Layer 8 of a small transformer language model trained on English Wikipedia (15 layers, counted from 0, width 64). Numbers have three digits each and are written without spaces.
In attention head 0, each number of a token's query is one row of weights dot the token's vector x plus its bias. The head spreads its attention over the tokens so far by the softmax of query dot key.

Query weights of the head. A number n stands for (n - 500) times 0.001.
q0 (bias 0.284): 351596451497651472480457571484564418563558428530486385465468630721622664547602699552727563563443471479557445409207556443559395694561537296539419263304443460636593335452426471498466501620267632
q1 (bias -0.394): 585333538531383528323386440478434331557550491501448568555432399646782142543183318281391499410471600713775452622706535627621730279428338720541670760564339487449249541368414357236432511534703388
q2 (bias -0.208): 383500486749371488597609541486302692636272506342746679649435607645424632496634506632560562408525307567326352601562574708555398413472389369468267161553542726450738733437455699587674534400341603
q3 (bias 0.825): 372528475227555469484581592514512650531380526436632475373538739346383556172480574468645461559533529333373473232351475296491398520395423413521511456132502626269586480433616278525615430476296551
q4 (bias 0.767): 386733564280455523410475571400562674516549547481579483378583613488599623226480637413522343583501456339405553310456513145330334538342416327439561645256503472280542374446549335442545616448161594
q5 (bias -0.531): 675228376741565427536522562475495422625413401405396664769257203737463280527580258454405397329540561790579562834616668898632520403556472525553642653796675517606440673523448650304436629325594545
q6 (bias -0.090): 267673566636453731393576659452521411455688590578449485413494684485555600905630590643453475457442519477362472394393445589485329702537513489464324473569536632420571594465388428685693487668404544
q7 (bias -0.039): 599522377467587386425661279512506600751281497470233646585558640505326708669486254497677347393332681496596659486477697531489318494495518658717464506667553520557775360451492546641684236717400583
q8 (bias 0.320): 556525554441570276577546676636677845478498584504587389400621784414465879557507589516512463637514384175447373566493427503385332595569738389389462146465686523620720390526485514713349630439562533
q9 (bias 0.646): 309708575318776405471545516543522411527475470413443362712480501282382559480616658645868274663445636305514480544330308468558334776537350589569591587311447555584518345669519347435396500678234616
q10 (bias -0.495): 752292397651510373307706550678432473698781513389348651511372207563398243697335384522223581298492545675660557781623694637517868442511703559659484307730737436719403628383526582511404319373777461
q11 (bias -0.638): 476469326640480405750541711428606473557478448424714452445471402291466435459626425327423662542630612515433333630395517825505610495705823403590302461788550728518558467652528755821424529553698321
q12 (bias -0.279): 643586390478579331474606443424636569495405562636650510401704601343434715422381452363502513573564480345564504354439661303218520435558550454537321366690446625395522396555485601663421534520585256
q13 (bias 0.485): 464654677222497368235474545507521578478452594558562591496697466434542655362442639427579316519487533330512536422479554165429412487259282581419568517550380554230633452435453429410456526407228475
q14 (bias 0.273): 693358671672603582714325599480408571693458382640385316549592693607401853524653399637634718676521393404576591301770327688532380319645437487428781656533449223622430247473430482530527466662509530
q15 (bias 0.060): 420368384458485487312287498676494350670241414693285273786489410620572286843409498411408604587570661458501633247536594570480560600486580735448414987558414262427357516432594507633415565319487555
q16 (bias -0.061): 575572640427615551574355386497525563515571557782427612502656690478393600591457556554459328417328601453654773584550582289418609691560451456495627424618537661593318432572601635711255429534631574
q17 (bias -0.040): 377538707354647605504462468590654344420503305503467443518403611571413438535678527517543635404479501447395520625424447387596622413344656708451590346589533324614311623455432567567375434487400413
q18 (bias -0.059): 677619598515533561598506316619218432262623718512613709486452471631382350614521589551564537580619281689307774627459387549543368604461706450271428338581761410535472329645607577328476534473307586
q19 (bias -0.068): 608279403397582504418610605523293455299413755364482602504590473535641468516473556445403596595393401642500522689254410627569625390577346760461359645516392452357478393400515342475231437491394320
q20 (bias 0.027): 604614571590405526507525430542559475445487480410409565477493410435305520407506410620431728417540424558539711663474606484577416713491251527605535479491460392353441485531655903386617777536459547
q21 (bias 0.050): 433421460577557526608402407533471451311569522537723451616495526459413414592504537376391451506417481758369608463648426511147500328424532713655502694537268633453451436660513425434678501624410531
q22 (bias -0.121): 388325424368699586477407271698469362541389444588448684604465516642451547462532577392628474597365638562528448528455376584409735565465516424356522461392437638499536458635505576569601506517509566
q23 (bias 0.011): 454544415462286556600525451504411483596592384659511518335531491405417614407355344723604349381501476736498471524435650467358413370605291432699370800494480606414497283535454390558616629743554443
q24 (bias 0.027): 491630473449532462500376715452527482582402410441464287513576562199519701724671444758440370482559568644631546596433380543578544421385475410536459523560596572436348403516374453512630590465344534
q25 (bias -0.000): 427443446441547497441530650530374491565556340563491450404252546513427629514290653580559691386511768413434633499738444362575654534520465623578471376561629559636462489468496261364669445611678351
q26 (bias -0.062): 718497572406610622620650558709574357659361524240397598666512617300443525657529892489467391544446266619684507538533445707520561512386377291475356466522400508387666379664295410464527414616465587
q27 (bias -0.028): 755565696331435546639633678436403496674386549686536631319623584575392489258551566342656573609458373349408654459352543566564284522638608443496508527580528624566381555435602319470503624428400339
q28 (bias 0.159): 573557581550527575417418783763432604457340385572494448601322477531469578404608515575535468510536370580484365427432454369584579426401539506637385339655422365403532347540609521613577423480633483
q29 (bias -0.162): 336529514583242625511536523400358117602387689476410415523397559642498372282535591427279416466584398598361422698485526473361496544589442530343801564670521538522681350553371525494526496441610694
q30 (bias -0.200): 505546420284701742733553514416565356577457438473612562328545478503314499424461502453538579541714417397570543502429542639504399431537695493522385360425340412512564384358474730321621460491323588
q31 (bias 0.041): 540661619399638283397621742366450647739439709654498641532561377359435566685368262316483451602590500545566512500515262754649772669429593357527414356370438554256479571640511645597432717499523593
q32 (bias 0.072): 343478467519501548533432444524464679387475544544586500391577551485427697501418483718578463680522582610655429439558552537600460574523327276521343455352663438472603499407462499531481484606467484
q33 (bias 0.040): 575559568434685487407395462408451340335613415612411623407479563474662469834446572623426574452408425547505624639676533405462592561606521443536579575603387326480540381315607445317502516337566599
q34 (bias 0.092): 598425404688458620247424497634368223394527477365765480528578393492512408432461501570360715407579306649738713469584340467442607456545577699492413433654662471522537482416371432329655400500340386
q35 (bias 0.007): 409469383393742662515495513522503489370609419615691453565596528483717354387205480396410565599713428493513225606486585449447491608547540494500404540479647457462655604613367573351233269644698493
q36 (bias 0.114): 379372366262510521369474576549645428570514450494596396519530312487503568823515484408558410692565388475523347488525445548523673582553463717438442486636429625681490459449406804620420512580604380
q37 (bias -0.016): 649546337457749640279437764425462507620255575584574608409369514497381513458705548348538293520449411429624578471622541438389512570450336677305470389496398496332445547469709227446749622422543540
q38 (bias -0.104): 358503538370362582506535614473450433510693363393540443462212513568628377463257481527382431345553586597205390375454697369718335332598770527285479731435464572596444287264506532198535424639393513
q39 (bias 0.066): 501409385596381494580499334501508604290579316394539509425506616699639665417560623514321611438414502250499453451463590485503540304427314547604188432501440647524620793710385678473615459620428335
q40 (bias -0.144): 438743625279512515496295771531601694599567515352586487729335744745440507453418511496435590433477450563612368560554528742559317287561494584477487298418474472434602233667631553546480753419461332
q41 (bias 0.073): 467347586503484361575694157607611606558670501502445722379517418606662632487359422504463495769441403498794315339346388538404625598599498688445444660555708585657578338456645587538571332393742311
q42 (bias -0.025): 444612569421435569450586487416617553511465516496416700616512449358482568404103327667272523508273538577465430514774461308554413681530352601245692478610556277391411664384307457520591435440674390
q43 (bias -0.095): 438409441486495372510678681567237527353365485511573657728490573527265608597742599503687523708553325544552502531601398543655215628465431458395514445289571578432658608395698519420569551560410575
q44 (bias -0.083): 522503517397625527560584481583379347580549686304374579436475522457548695506328570487471358415561697527430356525582605444579523400590448364517419461398434588475416343472506524428610480620598322
q45 (bias -0.029): 662419341576525547568586516518693542335296297532628435222530578317622587426372636589609505486399479338439561532546665533451413468430463571272493420404345642556616439507240342383455775761411604
q46 (bias -0.089): 413540578565438514292485292593590469601471657380501496518536569627507652494463236356555528332412732227498400486631708361361402345611470759585547409406532525507398705529563712589692583620711316
q47 (bias -0.049): 504701321507419575444663532681707427325498558356568377463623502747587696291651468490254405557384588483477479501608523641437357523528491347472533593417352586345515365338424589806503622568223490
q48 (bias -0.052): 513563495494646487417679559530382472683753568519589678534406620568662408532487344452487519341728322435412560618568659321572585544435680672445527508573502462565408382519538433542233454612523480
q49 (bias 0.048): 594587415567572385580632562573277453612583418584270416983553433448578587440673393636867646477536474492383520314386465661367407754549541301744582577563415550763610330477562481521341521446625607
q50 (bias 0.061): 625619433466626647616416533531417297476466437435449363404458198434489584579513546516419313561764565606662480413224422428500421533391287454510436562521500510549287565562448619348532322623585514
q51 (bias -0.012): 505592437339604653532197586424375470568392339647506696683720509496596619524513293551584494581507361590575472453350410435532374383472596506426472455633368521467420626592401394663511489343407366
q52 (bias -0.157): 287484306439470503694597439466578565496278364453372528534229605643445549398475424440433512540653432324436610615598554446586467720616396419365459689620437578412730407499622381661476403543539360
q53 (bias 0.087): 555609486637717387464579622508361569234597438698537750559537601640594409350557582372382439324497532807415272659447503421441724416460470375483303562427339644529624620321364522563653477516532464
q54 (bias -0.012): 507397333696557496535297494350613680487643335636587461380493360570352451500504658593620632449519504406469464182407577584481387711626538190383401351526496576714656434500607656413434565541489649
q55 (bias 0.088): 383696607676356577563523432525613403288521324375552544535535375450210703575531412383543240313718548507289575177425727530626367586585336556514483398520642578524447497533421557486328465539544448
q56 (bias -0.073): 321399227544346607612493614333440654695661536424512541684648454403552539341658510645428513366610645629386608509364578425285684507570542537502609521509506640602376369501380440630499352325584512
q57 (bias -0.044): 634420551607371567450664506477385306399532719453368679389589302530385526471338543458445628370354323467531618441588379404395495490618575597499515272655263434445512523376562637573467467532661444
q58 (bias 0.051): 542475558165376474363600604402490392253543306595353460615686342474530478740419598544518483411327507683440491690485348559332577344635770464384602390388809445256532565562441584377396442530760518
q59 (bias -0.017): 553448389540584451380648533585401411470537530431548488555525530445576450539683523443473517583530539513499546530506272524442501521383393611568569635503548433489422624432454157423500380431370447
q60 (bias 0.058): 490457484528554596444548732567582689569250578627580292464551827101608524368535395443197475528327665168419500526364499532482703662620542500739328559672510687349548338605596566479542411351439594
q61 (bias 0.093): 524488365355309422397556429401326540344653519504314298453414491667664616256152476706615454624433544629494504512749465569516573497292238694600561345503525413546666473546368415248398652628530548
q62 (bias 0.186): 165393520703580548512229568427562435370502366361477507380512260536481578521642352462539813326494618796394379548357510524333567450599591169410512432631561630532392513697579537675632548704594293
q63 (bias -0.191): 648517442421641326443520391571569302526602512543357484432587568426451406445332438541334463329553641402313251497555262456451258426543618519404611376615580413518390355620603497438499613393385101

Each question shows a short text with each token's key, already scaled and adjusted for position as the last token sees it. A number n stands for (n - 500) times 0.0025.

Then comes the last token's vector x. A number n stands for (n - 500) times 0.0077.

0 "os": 493484532525506500631522509521502433385760633639443486449530534428511507525488537526488548523462479487484454598465488488513543455498469612487511460600493486517430578478539502511467485513565478
1 "m": 486470487502515527653500415554485410435705640591505512475541464473488513489507480532477535480460462508466451546508468511456482485475450584481545505524472498595440522481543545563500472504555494
2 "op": 493519516454517490672496454521510465428672688610524514473552512442481510508533501553499521483455486504485485587538460520501458449502475627502505534553500510535447573533526509480491497501562497
3 "ol": 557435491482481513607466503516536478361629626590453502476567496459452483521499525546480536518425464484500455556531527458431465427496479626461512505607540426505440569531573504458539547466506476
4 "it": 523486565495460388665544531499533510424631648595524560519521559443500515503523505586519508521453491532446439545487544452595492455538469559484465504604457505515452563466474500498448490527566501
5 "an ": 477415505490573497589460575512456419342822650572470480461521564479457504548527453489501527497492521531491442526472535486475486484488526533527460443524547449426448521474502515467482558529561473
6 "loc": 407359461596536560586526583537404460400765609622520473433522495434476532517486543576530559525476497476495422469480549417479528451462526459461493442542497454495471497436508549447475612459409517
x: 618404665518368436427524667460281571353606285309513454299654455298562319431499385358351424368422394312485537282444304386597627588536234375585512581659551432739656355666690580484569474256394469
Which token does the last token look at most, and with what share of its attention? 6 "loc", with about 50%

0 "was ": 504579350527675617667426482509424320309905592512509482533495480468423498545480447479470494504479537530510519535410518507512579462469473494479479510520511473464463542496541468518484519503525468
1 "Bra": 497536371524552588607450472539415376334804557493568464464458482460469481535472490541441549563563490460401458559459447497534531477463532499519546467482528472504480536514583547520444525441521559
2 "x": 607488417440531542704427495596449443329770572558553480514529516491471509523474494533428486552578492494455510544444469515509427495496543526523606546511496508516525500556584548527494555366569558
3 "ton": 575385536535498568707475506548452487312782523598498513500525478446467495543518523553482447560540511517534530602472520459535449458526495508441542536567514542455497548544529480515522511436496519
4 "'": 512413525507553592676474520539408427392741550541554537567517530526460512519537448538431543498425483529522493543498508463495443466492474537507502561617514461494441544566573461424550534524503527
5 "s ": 555388425510615623603539636669305315238873631568529484481521508498439550590496503473492492520466521537526428528487577445479522483460511511461500512503552488460450510531543481421485526464496427
6 "first ": 440414458563628660621493567621287306304873635547597479419501480512475524576462493462461551521537513537418465523511496415574542563461519473525489472434490517490468449487557496496454578440451504
x: 399593597461453258393406502587377534344446393360492525402570422559637641330568448490600645656435524351404424422593397305199497502238309589324482793554613614450707171516776652454461494595397518
Which two tokens does the last token look at most, in order? 5 "s ", 6 "first "

0 "al ": 420566429469578543609493499548445338306861694525465469495491542467474488541552494509534472465535515510503385478514526510477524503509527480498467465516479444451469534505511518483490565513572473
1 "net": 401620407565554607716458476609455414371804634591459501438528522474450540544524455585535537501512494481501430496536529467574481456506481492507559482479451482513481496478496496449508604456537528
2 "work ": 561502421491625634638455425592378356344863609626522465431504535464427527498551417496491519452467518534446450459462538502476502529480528480550474489512490445484537485481562522460480525494485442
3 "of ": 532562376505650558607466443640399313314890639561487448492554557463430530550520456529505500504508549511522459520448524515457535489481501547476485452471514463483485519479520519469465598508549426
4 "m": 546487415532555646626503545627365329400791627537523509451513494461466530529480468512524525511511473471419447525510491519505446480471489531499573509454498512581468471458533530535455508492501491
5 "ut": 452411503462478551691522544577408443337774612624545479476496512495476562525494550520521513473464516490461524499468470488536484525507478556485507491584458508498534535444503489458479588463478545
6 "ually ": 443443443538616621635452489522315354343839539551511528469488516494400498524489412496474515517441489502480482524442529538519543532429447516549490466419458459449505515464567529544436559463520468
x: 515639659429383265290395687468559450549559428348415403521508386434562643268662530328638774668622471469461413463637434274334626573193401428397646710522308507374650396367445722485400429652427454
To which token does the last token give the most attention? 3 "of "

0 "a ": 445630395528640590604482540523483296248912672520481461492483518504471537583485464456491513471505554495488413525436544479457537455498501481470497450523517426436479542503541451462498549514554465
1 "second ": 450590415519596646623482451588355337274866631557541453418501448483506507560462503471471556479550529500424472546526483430527579537489529474511482477473502501500498478506536448420496579442473518
2 "to ": 533562433554589673670451469603317294235874572496436493509491486481468484536465515492523547531484509479528506522471561522493558473460524519517524484408523449422527482510482465460494577463464506
3 "fin": 567488410581582654602489492615389367351794602549567525493493468481451474497431540583489481538508456496463437498501486410593527467494466406495531527527419503488472484515538521480500545345402518
4 "d ": 479487431504619602635452580588355334323868582578526456489470478472464483566500442462504506456566511519507460566515534482509512538498507449523544503460513506449549482509540479518492538458481486
5 "her ": 541435424569679676596509586653356261249908660629527460484490503462478520567493457472462544472483538541466419498483546424470561504489522486482515490500524461487498470507529430402500497509457448
6 "way ": 436400424591628654677486535643357312274912643567502456443472459433431512567458460488524520482500551497440434480482546448516519497519529463541548486458490486442497474520540472472480536408462464
x: 452471723445385316455348585503682557373572591477501471273764411591566539283658550284507517592547541308445460371484317315335550536250150451342521641518533596389703257358487584579576404408337439
To which token does the last token give the most attention? 5 "her "

0 "y": 499536510482487474657457487510533459385755624572535550502521506445473498580527479527488497460514506475461421633460471490485494439508466593477507522542491449477465553583570465479507549460580512
1 "face ": 488515463485565530642421406575438442350859612577486471461513494465432500546511461499519515464534523507493470552469525494477492463516509486506469483512518458436505524536525503497496577437523477
2 "who ": 450639327582688687657517485588340183347909647530566507520501482499461558562464480484469542501380529548517460443487513491430548556425517511542507478436506521447473455506547527512488525482483512
3 "sugg": 544549372613588596617459481612398381408802560607545489486538511470432459445469465613492472541509456504468491471529497457558491539456464490516527496465433515528499545459491588438478611371458574
4 "ested ": 495466379539643580594460583580376320370872567617557473470535534471433487501524450493501455478509524559496486457472524491477527594428494458484517477443481471483572495413537549488492589474477479
5 "to ": 480506341564695607619461512623364294392815533541520471541504542468432531494487453509503487557477523488524494484444546531425573541393500561514534490408507433417541528466553569479448594479419491
6 "her ": 444381383537697677580516619664329250254920655590540448508490507461477536568505464502475529504490550507451413488476543438481562492479535487477515475516535455499481510519559449407470528485491442
x: 477550571390540399309380552562552555360518369360602450536810533451465585217546632498596544609589332279453204413445370530197508388376191358415518634629620567443768501461711508385460449502376328
To which token does the last token give the most attention? 6 "her "

0 "o": 465492497564468497607504525535457427371733576569514516429503532414521438535500571531476522428562455448480427585463477506520526474474470567523510457542467415453461533473482489521488610482539496
1 "id": 461505501552442482611504490527517491389667604623490571460539533426461430540497533528479565502450430492503447594487535455502460439491449608487518529585496424486420559510540494483501551461519487
2 "ing ": 530518443520600528601425422592462374337853639572472447462533537464465518543507494521506505437536522534503412496486527479474517486502509487484483459504473449436512505455525504499500560477561434
3 "the ": 555544402542664607607469425660396303299920613540494457508507523485458539564503482510506510469506520510498440514481550482448540471474512501469462479505535458456502528523533473450495573475539466
4 "p": 504507387464592633611469526566385333394776646536527518477508506471472508533470402560496487492513471437437448561542466502505544470469460527557544488447478494537470483520520483493473604435546512
5 "it": 503517541512487466702553471564460378399654710528558568470483516468513543535487524537543518469493512482467486497500494487554447469561476518534480537560457562465508479461458506536472493525584488
6 "f": 427472487541484554571470487478431426433674632587573536464518469526457472523475467531486481482483390491383425569548486527542492488500438558516470527502489544543481507475568542526474532392496534
x: 504395638613606382340549695480402531506196495395440721475611280354542442518581385403631780344394607448740587271628449491382607299367578494533479607575535565469558379475695680526518595901435492
To which token does the last token give the most attention? 2 "ing "

0 "coll": 440484449538497585610469506552486486408680630628578535501538508518486476554484495551452559514440474499516490529519521416510475451496474503486542452514565471501469469469493469494530594441456521
1 "abor": 413525438560479607605481431577497413349674670655539500458516512506490433511528529532436533478454459555459439474563536432514422508513516519517560463550485418544470503475482483460536584440463512
2 "ators ": 520495429546646574628485428568462356347844625624529460458525513459482508534490479474470487456516527566411430494477539458477522508497534497515484465535489444434511514458514491510474525487489449
3 "to ": 529575354587664646622434461621409322342836595546455457518512549482447530530440477514472553556457515501534487477452536513460576478439466592487527440395498441453497495435505494484467584492425469
4 "work ": 543502402535656660635451557641374326329893654610503465440515548451452537529525419507501521480469529527436402446484540483494528528507523480529502459481487469488522458443555511448482522498465432
5 "with ": 570503374536712596612461553680397326325917675581482431490528540515466538538491449517489508529503532551473461505442542495493566449488514527479515436487492452477528510446507483479465588489517455
6 "her ": 464388393544718684592494622686344244263930684616516449493500535472483556554495450505473556504446549521457415459467544455484545475483526506485532457521534458509493491494544440395479504517486432
x: 527562526465520343296324486537523581304525360329579425534767498474452592228531636496604560586543337290453219471371376532188563348390177362376526538592535542412810488413702487450446535424446348
Which two tokens does the last token look at most, in order? 5 "with ", 6 "her "

0 "connec": 408544445548552552660517525589487415389703532591530465445511508471466536522504514535532542490517477492469504530569550434542455483509506503509490528580475478517482526489537494473479678442446518
1 "t ": 509480474519606532605475423575438376334861614574468470477482524436446476548546462488563487469548512521533466539490533520497502480522505479489451503528500492449501521475503500497479579515515481
2 "a ": 503540436550624593581499441606419294275884623501473501449461526483457509549515471437535540486503520497498462535445557516477487476496486501483458485517500437454471539487522485492471567551510477
3 "partic": 546571356562599602679472441656400378349767503532508527450487538485430473478540469529479488527458461508491471508488567508517458499467515479540579526481440417531475511503532538443502623421477531
4 "ular ": 544447411520614560581507565569378309281864599577511447460502564474418490543559463465508478503548533550517465502481531476502492575469514472496464466474478453487484521449546534503458614501505469
5 "community ": 490386456491572576633468603594325389301856600548493478473487547443455518505555468489526564517492524539476458468442548478508492482491558469534449486504484432484450506469530551508433542490536459
6 "to ": 452434417568652607652457545645304294313873545481474487528488531466453513508508482502531522546485529497547492473457554546477556493439483557485476458396487438445501530458488527510441595528439474
x: 680506717496374348350464779696484460535652380375503237663553546385558533178668501519596590676549443213376509418717509395344526577286389352472515459594358518489829352496457441528454536393512443
To which token does the last token give the most attention? 6 "to "